Layer 2 of a small transformer language model trained on English Wikipedia (11 layers, counted from 0, width 64).
A neuron adds its activation times its output weights to the MLP's output. To switch it off is to set its activation to zero at one token and run the rest of the model.

Output weights of the MLP neurons that the questions are about. A number n stands for (n - 128) times 0.0041.
n11: 176, 103, 119, 110, 133, 138, 98, 94, 124, 171, 135, 101, 157, 120, 114, 153, 107, 44, 149, 108, 63, 112, 119, 123, 195, 149, 121, 92, 148, 143, 131, 176, 141, 208, 115, 189, 121, 115, 127, 166, 102, 162, 153, 104, 85, 159, 93, 110, 160, 113, 39, 114, 90, 151, 106, 206, 140, 206, 113, 153, 75, 159, 138, 116
n20: 210, 108, 144, 86, 133, 191, 63, 123, 101, 95, 95, 105, 121, 102, 104, 145, 124, 103, 117, 113, 110, 121, 37, 100, 198, 101, 141, 122, 162, 142, 87, 104, 134, 149, 149, 52, 187, 203, 156, 87, 89, 121, 100, 162, 89, 79, 150, 157, 130, 84, 101, 141, 121, 216, 110, 151, 100, 200, 152, 136, 137, 118, 81, 142
n27: 28, 150, 142, 141, 70, 142, 168, 95, 99, 157, 93, 132, 119, 106, 83, 93, 90, 59, 182, 131, 111, 118, 115, 137, 79, 85, 182, 182, 92, 122, 135, 104, 98, 155, 132, 94, 154, 135, 112, 168, 143, 79, 146, 183, 116, 65, 118, 157, 167, 112, 86, 164, 135, 78, 125, 113, 98, 139, 229, 110, 151, 135, 219, 140
n48: 188, 116, 152, 102, 165, 182, 107, 95, 110, 58, 111, 71, 69, 129, 122, 138, 134, 146, 111, 123, 162, 118, 121, 145, 110, 188, 87, 185, 116, 144, 160, 175, 132, 89, 137, 172, 20, 109, 117, 93, 142, 116, 124, 163, 141, 147, 113, 180, 90, 129, 122, 101, 113, 102, 158, 96, 109, 163, 173, 155, 145, 128, 93, 78
n51: 150, 207, 166, 140, 204, 148, 124, 123, 46, 183, 150, 137, 121, 153, 168, 118, 153, 169, 197, 113, 92, 67, 141, 140, 135, 159, 156, 138, 132, 116, 154, 104, 106, 124, 118, 189, 147, 147, 118, 89, 142, 71, 156, 163, 116, 205, 163, 127, 182, 200, 101, 181, 194, 7, 137, 155, 131, 137, 122, 116, 115, 93, 98, 41
n54: 70, 118, 184, 140, 178, 118, 118, 123, 119, 123, 113, 143, 99, 146, 41, 151, 185, 188, 118, 147, 114, 153, 145, 150, 106, 160, 195, 189, 156, 176, 126, 123, 172, 80, 167, 67, 107, 65, 102, 154, 216, 129, 105, 132, 191, 166, 171, 186, 139, 163, 185, 116, 154, 189, 85, 110, 89, 155, 119, 69, 121, 150, 131, 161
n56: 157, 124, 114, 146, 157, 75, 139, 122, 130, 137, 131, 83, 98, 161, 48, 93, 171, 148, 88, 149, 148, 121, 134, 148, 132, 129, 142, 155, 122, 142, 115, 125, 139, 173, 226, 159, 148, 107, 172, 122, 63, 143, 156, 114, 177, 137, 177, 106, 144, 152, 87, 107, 97, 154, 163, 192, 144, 142, 114, 113, 175, 169, 114, 147
n77: 182, 156, 101, 112, 94, 185, 69, 109, 177, 130, 54, 168, 136, 160, 208, 110, 146, 111, 134, 114, 75, 102, 192, 176, 75, 99, 110, 113, 144, 137, 126, 171, 174, 144, 122, 53, 109, 103, 79, 155, 100, 159, 158, 144, 97, 163, 146, 120, 75, 103, 90, 123, 135, 119, 129, 122, 185, 138, 67, 168, 130, 133, 108, 90
n81: 154, 102, 132, 169, 129, 135, 111, 163, 94, 166, 118, 107, 101, 145, 137, 153, 163, 112, 137, 198, 95, 169, 96, 98, 199, 143, 147, 98, 103, 113, 83, 174, 81, 166, 181, 165, 249, 119, 78, 108, 92, 156, 81, 149, 124, 111, 134, 95, 151, 94, 156, 147, 110, 101, 123, 108, 120, 95, 184, 146, 165, 154, 82, 96
n89: 18, 137, 130, 96, 133, 212, 142, 84, 180, 144, 86, 108, 90, 126, 85, 119, 93, 153, 140, 99, 114, 179, 100, 145, 13, 126, 112, 136, 104, 108, 107, 97, 143, 56, 137, 127, 149, 173, 88, 87, 110, 78, 91, 141, 90, 114, 114, 141, 120, 160, 163, 42, 118, 131, 133, 89, 134, 124, 62, 144, 122, 109, 165, 192
n94: 109, 101, 166, 201, 170, 100, 119, 75, 203, 145, 144, 110, 79, 152, 113, 177, 126, 130, 146, 118, 171, 183, 138, 169, 116, 143, 164, 184, 146, 41, 108, 111, 118, 150, 111, 99, 60, 143, 168, 143, 125, 138, 101, 129, 75, 101, 150, 49, 148, 123, 110, 128, 137, 117, 120, 132, 135, 148, 128, 126, 108, 179, 142, 125
n103: 63, 209, 113, 143, 116, 130, 116, 102, 157, 151, 119, 137, 115, 206, 177, 104, 64, 131, 182, 105, 102, 102, 144, 199, 139, 129, 156, 147, 147, 150, 142, 66, 140, 73, 127, 137, 111, 123, 79, 140, 156, 152, 95, 136, 165, 128, 110, 185, 69, 158, 105, 154, 133, 220, 111, 122, 88, 180, 133, 156, 115, 124, 175, 152
n109: 131, 103, 143, 103, 215, 168, 153, 76, 113, 207, 163, 55, 170, 141, 75, 99, 151, 100, 90, 94, 224, 105, 145, 75, 200, 105, 80, 126, 102, 173, 128, 146, 102, 113, 115, 128, 172, 75, 107, 139, 180, 137, 165, 111, 96, 145, 189, 96, 189, 171, 145, 75, 84, 160, 190, 163, 113, 173, 124, 129, 158, 145, 188, 102
n110: 52, 169, 121, 191, 147, 182, 158, 138, 158, 174, 106, 89, 172, 181, 97, 115, 112, 58, 115, 134, 160, 70, 179, 89, 165, 58, 136, 169, 135, 210, 129, 118, 121, 54, 101, 124, 165, 90, 94, 140, 123, 123, 130, 102, 142, 148, 145, 104, 123, 154, 98, 66, 138, 88, 189, 142, 160, 175, 136, 94, 104, 159, 127, 120
n111: 78, 110, 180, 190, 85, 174, 90, 125, 136, 104, 132, 184, 128, 136, 98, 171, 123, 146, 159, 134, 108, 193, 67, 173, 111, 103, 125, 166, 116, 158, 105, 73, 139, 108, 178, 175, 115, 157, 177, 79, 97, 163, 88, 221, 198, 105, 133, 83, 146, 161, 125, 105, 149, 36, 124, 143, 167, 109, 121, 100, 112, 123, 113, 112
n123: 140, 75, 157, 164, 130, 121, 99, 128, 192, 107, 127, 146, 127, 161, 141, 97, 138, 162, 122, 111, 81, 130, 116, 89, 137, 45, 111, 108, 68, 114, 131, 84, 120, 147, 144, 86, 147, 156, 114, 41, 137, 111, 133, 93, 102, 101, 109, 124, 162, 109, 142, 133, 99, 81, 170, 126, 166, 126, 149, 115, 144, 107, 129, 90

Each question names a token from some text and the token that comes next. It shows the activations a of the neurons there, in the order above. A number n stands for (n - 128) times 0.14.

Then comes g, the gradient of the next token's log-probability with respect to the MLP's output, scaled to length 1. A neuron's effect is roughly proportional to its activation times (output weights . g). A number n stands for (n - 128) times 0.0044.

"le", then " published"
a: 129, 128, 128, 127, 138, 129, 127, 132, 130, 129, 128, 130, 152, 131, 129, 126
g: 140, 202, 139, 68, 156, 107, 161, 112, 125, 152, 151, 122, 172, 146, 68, 135, 151, 97, 158, 145, 111, 115, 95, 183, 104, 154, 140, 122, 119, 107, 114, 148, 150, 100, 117, 165, 150, 92, 131, 145, 120, 111, 103, 101, 85, 99, 171, 150, 106, 153, 157, 139, 123, 168, 184, 162, 92, 123, 163, 133, 132, 113, 120, 110
Which two neurons, each switched off alone, lower its probability most, in order? n109, n51

"s", then "er"
a: 139, 130, 127, 126, 127, 131, 127, 128, 128, 130, 129, 128, 125, 129, 123, 127
g: 94, 117, 77, 99, 65, 94, 85, 110, 136, 149, 83, 133, 165, 169, 165, 132, 120, 107, 124, 139, 65, 84, 146, 158, 123, 161, 92, 151, 135, 139, 76, 124, 137, 143, 98, 77, 137, 157, 110, 130, 144, 157, 153, 112, 128, 143, 137, 134, 100, 140, 97, 113, 83, 138, 163, 120, 164, 173, 135, 165, 150, 146, 106, 122
Which two neurons, each switched off alone, lower its probability most, in order? n11, n111

".", then " Yugoslav"
a: 129, 128, 125, 123, 127, 129, 125, 128, 127, 135, 127, 130, 126, 129, 126, 127
g: 127, 69, 158, 153, 110, 122, 100, 175, 145, 117, 133, 86, 97, 142, 120, 118, 105, 145, 144, 98, 175, 156, 169, 126, 163, 133, 177, 172, 197, 175, 135, 130, 117, 86, 107, 126, 117, 122, 143, 109, 113, 151, 147, 132, 76, 86, 94, 94, 138, 127, 134, 119, 160, 97, 133, 112, 134, 101, 61, 123, 138, 144, 154, 154
Which neuron, switched off, lowers the next token's probability most? n89

" book", then " placed"
a: 131, 130, 128, 137, 128, 126, 123, 131, 130, 125, 129, 128, 124, 130, 129, 123
g: 69, 74, 122, 91, 156, 86, 201, 104, 135, 109, 119, 137, 96, 98, 149, 133, 134, 120, 123, 111, 144, 90, 86, 112, 179, 166, 104, 169, 128, 134, 131, 115, 175, 109, 113, 139, 75, 148, 141, 148, 106, 133, 151, 110, 88, 79, 138, 150, 141, 167, 108, 154, 153, 122, 131, 124, 125, 184, 136, 104, 134, 129, 170, 125
Which neuron, switched off, lowers the next token's probability most? n48

" The", then "or"
a: 128, 129, 128, 125, 127, 130, 119, 129, 127, 130, 129, 128, 128, 132, 131, 128
g: 69, 151, 149, 152, 113, 82, 118, 107, 161, 212, 116, 111, 89, 132, 91, 151, 116, 58, 115, 126, 129, 102, 125, 129, 126, 93, 162, 129, 151, 137, 143, 94, 163, 138, 172, 147, 124, 102, 117, 111, 105, 117, 157, 141, 111, 154, 133, 80, 87, 141, 136, 111, 156, 134, 121, 125, 125, 189, 145, 88, 162, 142, 160, 101
Which neuron, switched off, raises the next token's probability most? n56

" early", then " September"
a: 128, 127, 111, 141, 126, 125, 138, 128, 128, 126, 124, 131, 129, 131, 127, 129
g: 123, 148, 95, 135, 177, 163, 114, 53, 127, 128, 99, 96, 140, 87, 130, 165, 184, 133, 100, 153, 131, 129, 126, 134, 95, 113, 75, 170, 107, 94, 142, 170, 124, 147, 98, 144, 126, 140, 106, 131, 108, 189, 153, 165, 117, 161, 164, 110, 109, 89, 131, 115, 108, 116, 58, 157, 140, 120, 133, 163, 106, 119, 122, 128
Which two neurons, each switched off alone, lower its probability most, in order? n48, n27

" science", then " and"
a: 131, 131, 128, 139, 127, 126, 128, 125, 128, 125, 120, 133, 123, 130, 127, 129
g: 111, 120, 186, 151, 137, 93, 92, 132, 145, 121, 120, 117, 152, 116, 84, 149, 149, 176, 135, 99, 100, 109, 119, 107, 105, 156, 90, 169, 154, 124, 157, 142, 171, 122, 105, 123, 135, 132, 85, 84, 180, 111, 137, 119, 167, 100, 142, 173, 152, 118, 71, 88, 77, 98, 118, 151, 136, 155, 158, 97, 117, 182, 150, 135
Which neuron, switched off, lowers the next token's probability most? n48

" live", then "s"
a: 118, 130, 141, 128, 125, 142, 129, 125, 126, 128, 113, 129, 127, 132, 127, 129
g: 154, 142, 105, 81, 107, 89, 140, 133, 80, 138, 108, 120, 120, 184, 146, 158, 132, 82, 105, 150, 123, 121, 157, 84, 132, 119, 134, 127, 120, 147, 116, 134, 154, 122, 110, 159, 108, 84, 184, 149, 98, 133, 96, 148, 149, 133, 129, 148, 94, 93, 143, 194, 135, 148, 172, 101, 180, 112, 139, 120, 157, 66, 108, 177
Which neuron, switched off, lowers the next token's probability most? n94

"y", then " "
a: 127, 134, 129, 125, 105, 126, 139, 125, 127, 123, 125, 110, 133, 128, 125, 127
g: 152, 140, 145, 114, 108, 112, 108, 85, 149, 116, 162, 141, 120, 125, 152, 96, 173, 164, 103, 92, 136, 120, 132, 106, 179, 129, 164, 104, 100, 149, 135, 125, 197, 133, 89, 118, 105, 184, 146, 112, 145, 193, 138, 155, 61, 162, 108, 111, 103, 127, 99, 146, 111, 115, 131, 114, 191, 151, 107, 164, 103, 149, 144, 117
Which neuron, switched off, raises the next token's probability most? n51

"tra", then "i"
a: 128, 127, 128, 127, 124, 129, 128, 131, 127, 128, 128, 129, 129, 129, 130, 128
g: 132, 84, 187, 130, 128, 167, 79, 128, 152, 123, 163, 149, 156, 143, 115, 168, 76, 161, 59, 129, 144, 137, 124, 146, 103, 108, 147, 110, 97, 112, 163, 179, 147, 113, 117, 136, 113, 111, 126, 174, 193, 139, 159, 155, 128, 139, 117, 137, 106, 136, 177, 137, 132, 137, 143, 117, 150, 157, 196, 151, 156, 108, 110, 140
Which neuron, switched off, lowers the next token's probability most? n51

"j", then "ect"
a: 129, 128, 128, 127, 128, 128, 128, 110, 133, 128, 128, 124, 126, 173, 129, 127
g: 155, 49, 83, 179, 125, 150, 118, 129, 90, 99, 180, 107, 131, 115, 116, 173, 154, 113, 170, 131, 126, 127, 109, 156, 130, 135, 149, 108, 138, 124, 109, 134, 143, 165, 169, 164, 104, 189, 158, 135, 110, 164, 123, 183, 122, 138, 140, 77, 125, 130, 123, 103, 102, 135, 133, 89, 124, 133, 175, 151, 170, 127, 170, 122
Which neuron, switched off, lowers the next token's probability most? n77

"o", then "š"
a: 128, 128, 129, 128, 123, 127, 128, 124, 119, 129, 129, 128, 130, 128, 127, 128
g: 60, 122, 102, 194, 130, 148, 137, 137, 136, 79, 90, 155, 155, 109, 135, 146, 86, 77, 193, 118, 170, 131, 141, 131, 133, 83, 160, 122, 107, 126, 133, 103, 85, 140, 140, 147, 52, 120, 124, 136, 134, 89, 138, 173, 90, 171, 118, 101, 127, 99, 136, 113, 128, 112, 92, 118, 159, 138, 113, 127, 130, 120, 129, 118
Which neuron, switched off, lowers the next token's probability most? n81

"i", then "che"
a: 128, 130, 128, 130, 135, 127, 128, 129, 112, 127, 127, 127, 130, 130, 129, 129
g: 112, 163, 152, 121, 98, 127, 134, 123, 106, 120, 75, 193, 116, 154, 136, 146, 158, 101, 190, 106, 176, 137, 144, 126, 111, 106, 148, 145, 112, 121, 151, 132, 128, 147, 51, 138, 145, 114, 130, 130, 93, 117, 105, 138, 128, 122, 170, 133, 109, 158, 107, 169, 156, 45, 108, 118, 163, 125, 169, 104, 160, 125, 92, 97
Which neuron, switched off, lowers the next token's probability most? n51

"id", then " of"
a: 128, 129, 126, 132, 129, 133, 125, 130, 127, 124, 126, 130, 137, 127, 134, 143
g: 97, 114, 113, 107, 165, 128, 154, 156, 119, 156, 82, 196, 152, 87, 131, 175, 184, 132, 109, 120, 102, 73, 114, 105, 75, 151, 109, 112, 108, 166, 156, 115, 95, 91, 117, 107, 146, 139, 155, 169, 111, 125, 156, 94, 162, 134, 161, 175, 122, 159, 177, 172, 128, 144, 131, 115, 108, 122, 101, 123, 153, 125, 135, 135
Which neuron, switched off, raises the next token's probability most? n123

" or", then " Ph"
a: 127, 128, 124, 133, 128, 125, 125, 128, 128, 126, 125, 128, 125, 131, 127, 128
g: 125, 129, 146, 96, 133, 141, 83, 151, 128, 68, 124, 125, 158, 136, 152, 162, 138, 121, 128, 153, 108, 138, 114, 90, 151, 112, 147, 139, 81, 65, 112, 166, 164, 179, 102, 148, 164, 144, 111, 121, 121, 170, 132, 137, 81, 126, 121, 80, 140, 155, 101, 108, 81, 142, 83, 109, 183, 79, 156, 146, 135, 85, 152, 133
Which neuron, switched off, lowers the next token's probability most? n54

"ud", then " Abbas"
a: 130, 129, 126, 131, 141, 133, 122, 128, 126, 126, 133, 128, 151, 132, 142, 134
g: 123, 130, 126, 183, 193, 112, 88, 154, 180, 122, 121, 154, 137, 112, 134, 140, 114, 179, 127, 139, 113, 108, 170, 118, 100, 91, 157, 110, 112, 132, 109, 139, 90, 136, 208, 108, 142, 128, 92, 121, 80, 140, 145, 118, 123, 124, 72, 151, 165, 137, 153, 154, 103, 93, 136, 100, 112, 185, 128, 106, 120, 140, 104, 172
Which neuron, switched off, lowers the next token's probability most? n123

" the", then " study"
a: 128, 128, 128, 127, 126, 128, 123, 129, 128, 129, 128, 129, 128, 132, 131, 128
g: 150, 136, 140, 120, 170, 152, 103, 95, 104, 126, 98, 81, 178, 156, 98, 131, 163, 142, 116, 114, 143, 116, 142, 107, 90, 78, 150, 105, 174, 141, 82, 105, 34, 110, 122, 147, 152, 128, 143, 163, 128, 147, 101, 67, 116, 117, 146, 137, 148, 125, 143, 78, 136, 113, 102, 146, 130, 87, 115, 123, 110, 138, 101, 86
Which neuron, switched off, lowers the next token's probability most? n110

" or", then " Plan"
a: 128, 128, 124, 132, 128, 125, 126, 128, 128, 126, 125, 128, 125, 131, 128, 128
g: 136, 130, 102, 120, 159, 183, 86, 176, 150, 104, 122, 74, 121, 84, 149, 138, 156, 105, 149, 151, 139, 148, 155, 112, 116, 106, 119, 125, 110, 100, 94, 130, 161, 196, 60, 111, 146, 150, 133, 113, 116, 153, 143, 126, 134, 114, 149, 101, 128, 184, 62, 105, 151, 133, 119, 110, 137, 63, 120, 126, 104, 127, 163, 146
Which neuron, switched off, lowers the next token's probability most? n54

" in", then " various"
a: 128, 124, 129, 128, 127, 125, 131, 129, 128, 124, 128, 132, 127, 130, 129, 128
g: 128, 152, 107, 164, 106, 79, 131, 118, 143, 125, 182, 169, 117, 176, 80, 112, 142, 118, 106, 127, 131, 136, 92, 138, 110, 136, 109, 95, 140, 60, 118, 144, 84, 144, 116, 175, 132, 83, 131, 118, 120, 142, 177, 98, 146, 146, 84, 122, 44, 126, 139, 127, 89, 134, 98, 139, 176, 120, 151, 123, 149, 138, 137, 90
Which neuron, switched off, lowers the next token's probability most? n20

" government", then " issued"
a: 132, 128, 133, 154, 126, 125, 132, 136, 128, 126, 129, 128, 126, 130, 125, 127
g: 92, 117, 136, 83, 122, 94, 169, 137, 119, 166, 150, 110, 117, 90, 104, 115, 125, 118, 150, 149, 136, 140, 96, 174, 115, 100, 144, 105, 79, 121, 96, 152, 195, 120, 65, 158, 119, 107, 125, 148, 134, 146, 148, 93, 74, 137, 108, 125, 94, 167, 79, 118, 164, 160, 115, 120, 96, 193, 111, 98, 124, 137, 117, 129
Which neuron, switched off, raises the next token's probability most? n48

" student", then "."
a: 130, 128, 128, 144, 129, 126, 139, 125, 129, 127, 123, 122, 127, 128, 127, 129
g: 146, 133, 67, 134, 135, 77, 160, 86, 110, 91, 122, 80, 166, 187, 97, 173, 127, 148, 123, 150, 131, 101, 140, 85, 124, 90, 143, 175, 124, 102, 127, 115, 166, 95, 126, 132, 129, 139, 117, 116, 128, 158, 62, 101, 120, 130, 131, 123, 158, 103, 194, 101, 104, 144, 135, 167, 93, 128, 152, 119, 93, 136, 121, 151
Which neuron, switched off, lowers the next token's probability most? n56

" university", then ","
a: 133, 127, 128, 141, 128, 125, 148, 139, 131, 126, 128, 123, 124, 130, 127, 128
g: 162, 107, 101, 128, 163, 159, 194, 134, 103, 161, 134, 150, 124, 125, 91, 120, 187, 122, 97, 122, 92, 93, 145, 148, 106, 115, 100, 108, 99, 54, 130, 121, 132, 175, 119, 169, 162, 163, 133, 125, 119, 172, 115, 153, 146, 98, 161, 134, 112, 119, 159, 153, 97, 128, 120, 147, 72, 122, 165, 106, 142, 138, 158, 84
Which neuron, switched off, lowers the next token's probability most? n56

" ", then "ce"
a: 128, 125, 125, 128, 128, 130, 130, 132, 126, 129, 129, 128, 126, 129, 130, 125
g: 125, 94, 141, 93, 144, 99, 137, 168, 119, 75, 104, 149, 92, 112, 129, 133, 100, 178, 151, 120, 137, 102, 117, 114, 144, 116, 145, 72, 204, 103, 159, 74, 103, 151, 149, 145, 109, 76, 112, 124, 151, 85, 110, 170, 120, 127, 125, 120, 176, 103, 146, 117, 124, 159, 130, 137, 147, 101, 96, 123, 62, 139, 110, 103
Which neuron, switched off, lowers the next token's probability most? n27

" cause", then " passed"
a: 129, 135, 125, 178, 120, 127, 131, 130, 126, 130, 128, 128, 130, 130, 126, 132
g: 145, 136, 130, 120, 119, 141, 150, 123, 141, 99, 159, 166, 135, 79, 139, 85, 134, 164, 129, 118, 126, 92, 104, 139, 133, 177, 99, 146, 106, 90, 166, 106, 147, 128, 101, 132, 169, 181, 105, 112, 114, 139, 157, 106, 51, 95, 177, 132, 132, 132, 94, 187, 99, 118, 117, 150, 107, 189, 120, 107, 106, 153, 137, 80
Which neuron, switched off, raises the next token's probability most? n51

" natural", then " classification"
a: 129, 127, 116, 165, 126, 127, 129, 129, 125, 128, 129, 128, 128, 130, 128, 128
g: 144, 106, 124, 90, 115, 113, 129, 139, 116, 107, 107, 189, 86, 149, 114, 102, 136, 137, 142, 154, 120, 114, 152, 122, 133, 144, 56, 152, 136, 89, 121, 154, 83, 156, 107, 93, 136, 113, 173, 132, 155, 87, 151, 121, 119, 128, 90, 135, 138, 142, 84, 150, 170, 74, 146, 59, 134, 152, 173, 126, 130, 114, 82, 81
Which neuron, switched off, lowers the next token's probability most? n48

" of", then " understand"
a: 128, 126, 130, 128, 126, 133, 133, 128, 127, 124, 127, 130, 125, 131, 127, 131
g: 113, 194, 134, 146, 157, 135, 105, 97, 131, 42, 94, 100, 155, 161, 106, 114, 156, 147, 139, 118, 155, 141, 150, 156, 120, 169, 127, 103, 140, 101, 125, 162, 120, 87, 109, 144, 76, 84, 94, 137, 173, 130, 143, 116, 99, 100, 127, 115, 155, 126, 142, 160, 127, 79, 136, 156, 103, 69, 140, 132, 162, 116, 108, 98
Which neuron, switched off, lowers the next token's probability most? n20

"min", then "ist"
a: 125, 130, 130, 129, 122, 129, 128, 130, 127, 129, 128, 130, 127, 130, 125, 126
g: 102, 169, 178, 100, 148, 148, 130, 159, 89, 100, 162, 110, 106, 94, 134, 90, 98, 149, 105, 125, 167, 82, 164, 116, 123, 93, 121, 164, 143, 120, 172, 88, 159, 101, 139, 147, 86, 156, 152, 154, 141, 151, 141, 94, 139, 153, 100, 100, 144, 145, 151, 128, 168, 94, 115, 150, 124, 69, 108, 98, 127, 66, 106, 127
Which neuron, switched off, raises the next token's probability most? n51

" parliamentary", then " Pa"
a: 127, 126, 129, 145, 128, 125, 129, 127, 129, 126, 128, 125, 129, 128, 124, 127
g: 167, 116, 109, 150, 98, 94, 182, 109, 113, 158, 147, 82, 153, 154, 97, 134, 109, 130, 95, 125, 74, 117, 156, 126, 103, 64, 149, 186, 106, 117, 98, 97, 102, 83, 84, 101, 133, 134, 146, 109, 144, 159, 154, 141, 165, 92, 103, 163, 105, 161, 91, 95, 100, 126, 135, 116, 152, 91, 117, 132, 133, 132, 139, 168
Which neuron, switched off, raises the next token's probability most? n48

"–", then "2"
a: 127, 131, 128, 128, 129, 129, 130, 132, 127, 127, 130, 128, 128, 128, 115, 128
g: 121, 141, 139, 117, 156, 117, 145, 141, 131, 138, 148, 194, 116, 126, 155, 118, 142, 152, 144, 130, 158, 126, 106, 103, 136, 109, 203, 100, 141, 148, 118, 175, 97, 103, 102, 150, 148, 139, 170, 120, 122, 127, 164, 138, 146, 130, 70, 117, 95, 157, 75, 112, 144, 155, 165, 123, 187, 90, 153, 81, 130, 53, 142, 130
Which neuron, switched off, raises the next token's probability most? n111

" of", then " Class"
a: 128, 126, 131, 127, 126, 135, 130, 128, 124, 124, 127, 130, 125, 132, 129, 130
g: 159, 116, 131, 52, 142, 152, 109, 105, 142, 92, 112, 149, 118, 151, 69, 168, 174, 52, 125, 141, 159, 150, 124, 81, 149, 135, 143, 142, 93, 124, 138, 151, 186, 165, 90, 93, 116, 137, 87, 78, 142, 122, 144, 105, 106, 125, 141, 127, 116, 180, 125, 157, 139, 157, 110, 108, 138, 140, 136, 103, 151, 127, 140, 130
Which neuron, switched off, lowers the next token's probability most? n54

"in", then " Va"
a: 128, 152, 127, 128, 123, 126, 128, 106, 129, 126, 127, 128, 129, 128, 125, 128
g: 145, 109, 113, 132, 178, 116, 123, 177, 149, 131, 105, 131, 122, 122, 134, 134, 165, 138, 118, 134, 172, 105, 123, 125, 144, 135, 90, 96, 67, 98, 95, 138, 125, 127, 143, 110, 129, 120, 91, 145, 122, 165, 102, 143, 113, 180, 102, 154, 161, 165, 86, 125, 129, 109, 46, 109, 172, 150, 64, 122, 150, 182, 139, 164
Which neuron, switched off, raises the next token's probability most? n77

"men", then "cl"
a: 129, 128, 124, 142, 118, 127, 127, 126, 129, 128, 128, 129, 126, 129, 121, 139
g: 85, 159, 129, 119, 95, 87, 167, 155, 136, 119, 128, 164, 107, 130, 193, 83, 144, 163, 187, 104, 157, 163, 152, 98, 126, 84, 132, 159, 116, 117, 122, 153, 137, 100, 134, 161, 90, 141, 59, 124, 117, 102, 96, 143, 147, 132, 101, 101, 131, 158, 111, 110, 127, 101, 129, 109, 110, 92, 113, 108, 160, 109, 189, 155
Which neuron, switched off, raises the next token's probability most? n48

" under", then " this"
a: 128, 129, 126, 126, 128, 126, 124, 112, 130, 135, 129, 127, 128, 128, 128, 128
g: 124, 154, 109, 91, 198, 93, 91, 149, 168, 121, 147, 162, 141, 157, 102, 166, 141, 100, 135, 116, 120, 140, 124, 154, 91, 113, 126, 113, 159, 147, 119, 145, 104, 105, 119, 133, 92, 96, 100, 210, 177, 127, 117, 165, 93, 125, 113, 132, 141, 94, 92, 107, 104, 112, 90, 132, 99, 107, 154, 158, 150, 127, 66, 146
Which neuron, switched off, raises the next token's probability most? n77

" with", then " it"
a: 129, 138, 135, 129, 128, 126, 121, 128, 128, 125, 127, 126, 125, 129, 128, 128
g: 104, 138, 122, 122, 122, 109, 143, 128, 147, 118, 159, 152, 134, 163, 151, 200, 117, 80, 118, 136, 111, 124, 142, 151, 66, 122, 109, 141, 149, 183, 162, 107, 121, 109, 147, 119, 94, 108, 155, 182, 171, 152, 106, 88, 144, 138, 166, 179, 135, 124, 129, 124, 133, 159, 105, 147, 114, 172, 138, 134, 123, 36, 106, 142
Which neuron, switched off, raises the next token's probability most? n20

" the", then " field"
a: 127, 128, 127, 127, 127, 128, 120, 130, 128, 128, 127, 129, 128, 132, 131, 127
g: 121, 156, 120, 178, 128, 150, 130, 91, 160, 160, 129, 116, 96, 162, 162, 148, 63, 151, 115, 109, 133, 135, 155, 108, 150, 120, 60, 151, 152, 144, 129, 101, 105, 118, 130, 182, 83, 107, 128, 86, 147, 96, 148, 124, 126, 172, 154, 106, 76, 146, 113, 140, 127, 128, 136, 167, 111, 98, 136, 127, 110, 97, 195, 81
Which neuron, switched off, lowers the next token's probability most? n110

" class", then "ify"
a: 128, 130, 125, 137, 127, 128, 129, 128, 127, 129, 128, 122, 127, 128, 130, 132
g: 91, 148, 111, 159, 147, 85, 64, 135, 145, 102, 136, 65, 117, 105, 129, 125, 92, 96, 144, 155, 147, 141, 140, 132, 156, 109, 190, 120, 152, 152, 115, 158, 146, 116, 146, 108, 79, 120, 128, 108, 144, 119, 120, 123, 144, 114, 86, 151, 104, 144, 106, 128, 135, 76, 145, 116, 54, 139, 129, 125, 167, 116, 50, 117
Which neuron, switched off, raises the next token's probability most? n103

"й", then ")."
a: 130, 127, 124, 129, 128, 185, 129, 128, 123, 129, 128, 130, 129, 129, 129, 128
g: 100, 103, 118, 128, 147, 127, 122, 85, 101, 106, 153, 60, 148, 91, 166, 140, 124, 140, 151, 97, 116, 179, 193, 80, 142, 155, 173, 182, 115, 140, 115, 119, 101, 121, 126, 124, 144, 146, 138, 167, 131, 165, 86, 143, 96, 147, 139, 169, 163, 129, 128, 147, 127, 133, 79, 135, 108, 156, 172, 155, 132, 113, 86, 88
Which neuron, switched off, lowers the next token's probability most? n54

" visited", then " Palestine"
a: 124, 128, 72, 126, 126, 125, 133, 128, 128, 127, 127, 128, 127, 128, 128, 127
g: 123, 123, 92, 154, 124, 138, 136, 118, 133, 49, 88, 132, 175, 108, 161, 120, 133, 134, 124, 137, 181, 134, 188, 147, 102, 89, 188, 136, 124, 156, 164, 152, 91, 103, 121, 112, 70, 148, 102, 137, 144, 130, 171, 123, 90, 82, 94, 120, 110, 93, 107, 130, 158, 133, 128, 107, 131, 102, 84, 140, 160, 97, 152, 132
Which neuron, switched off, raises the next token's probability most? n27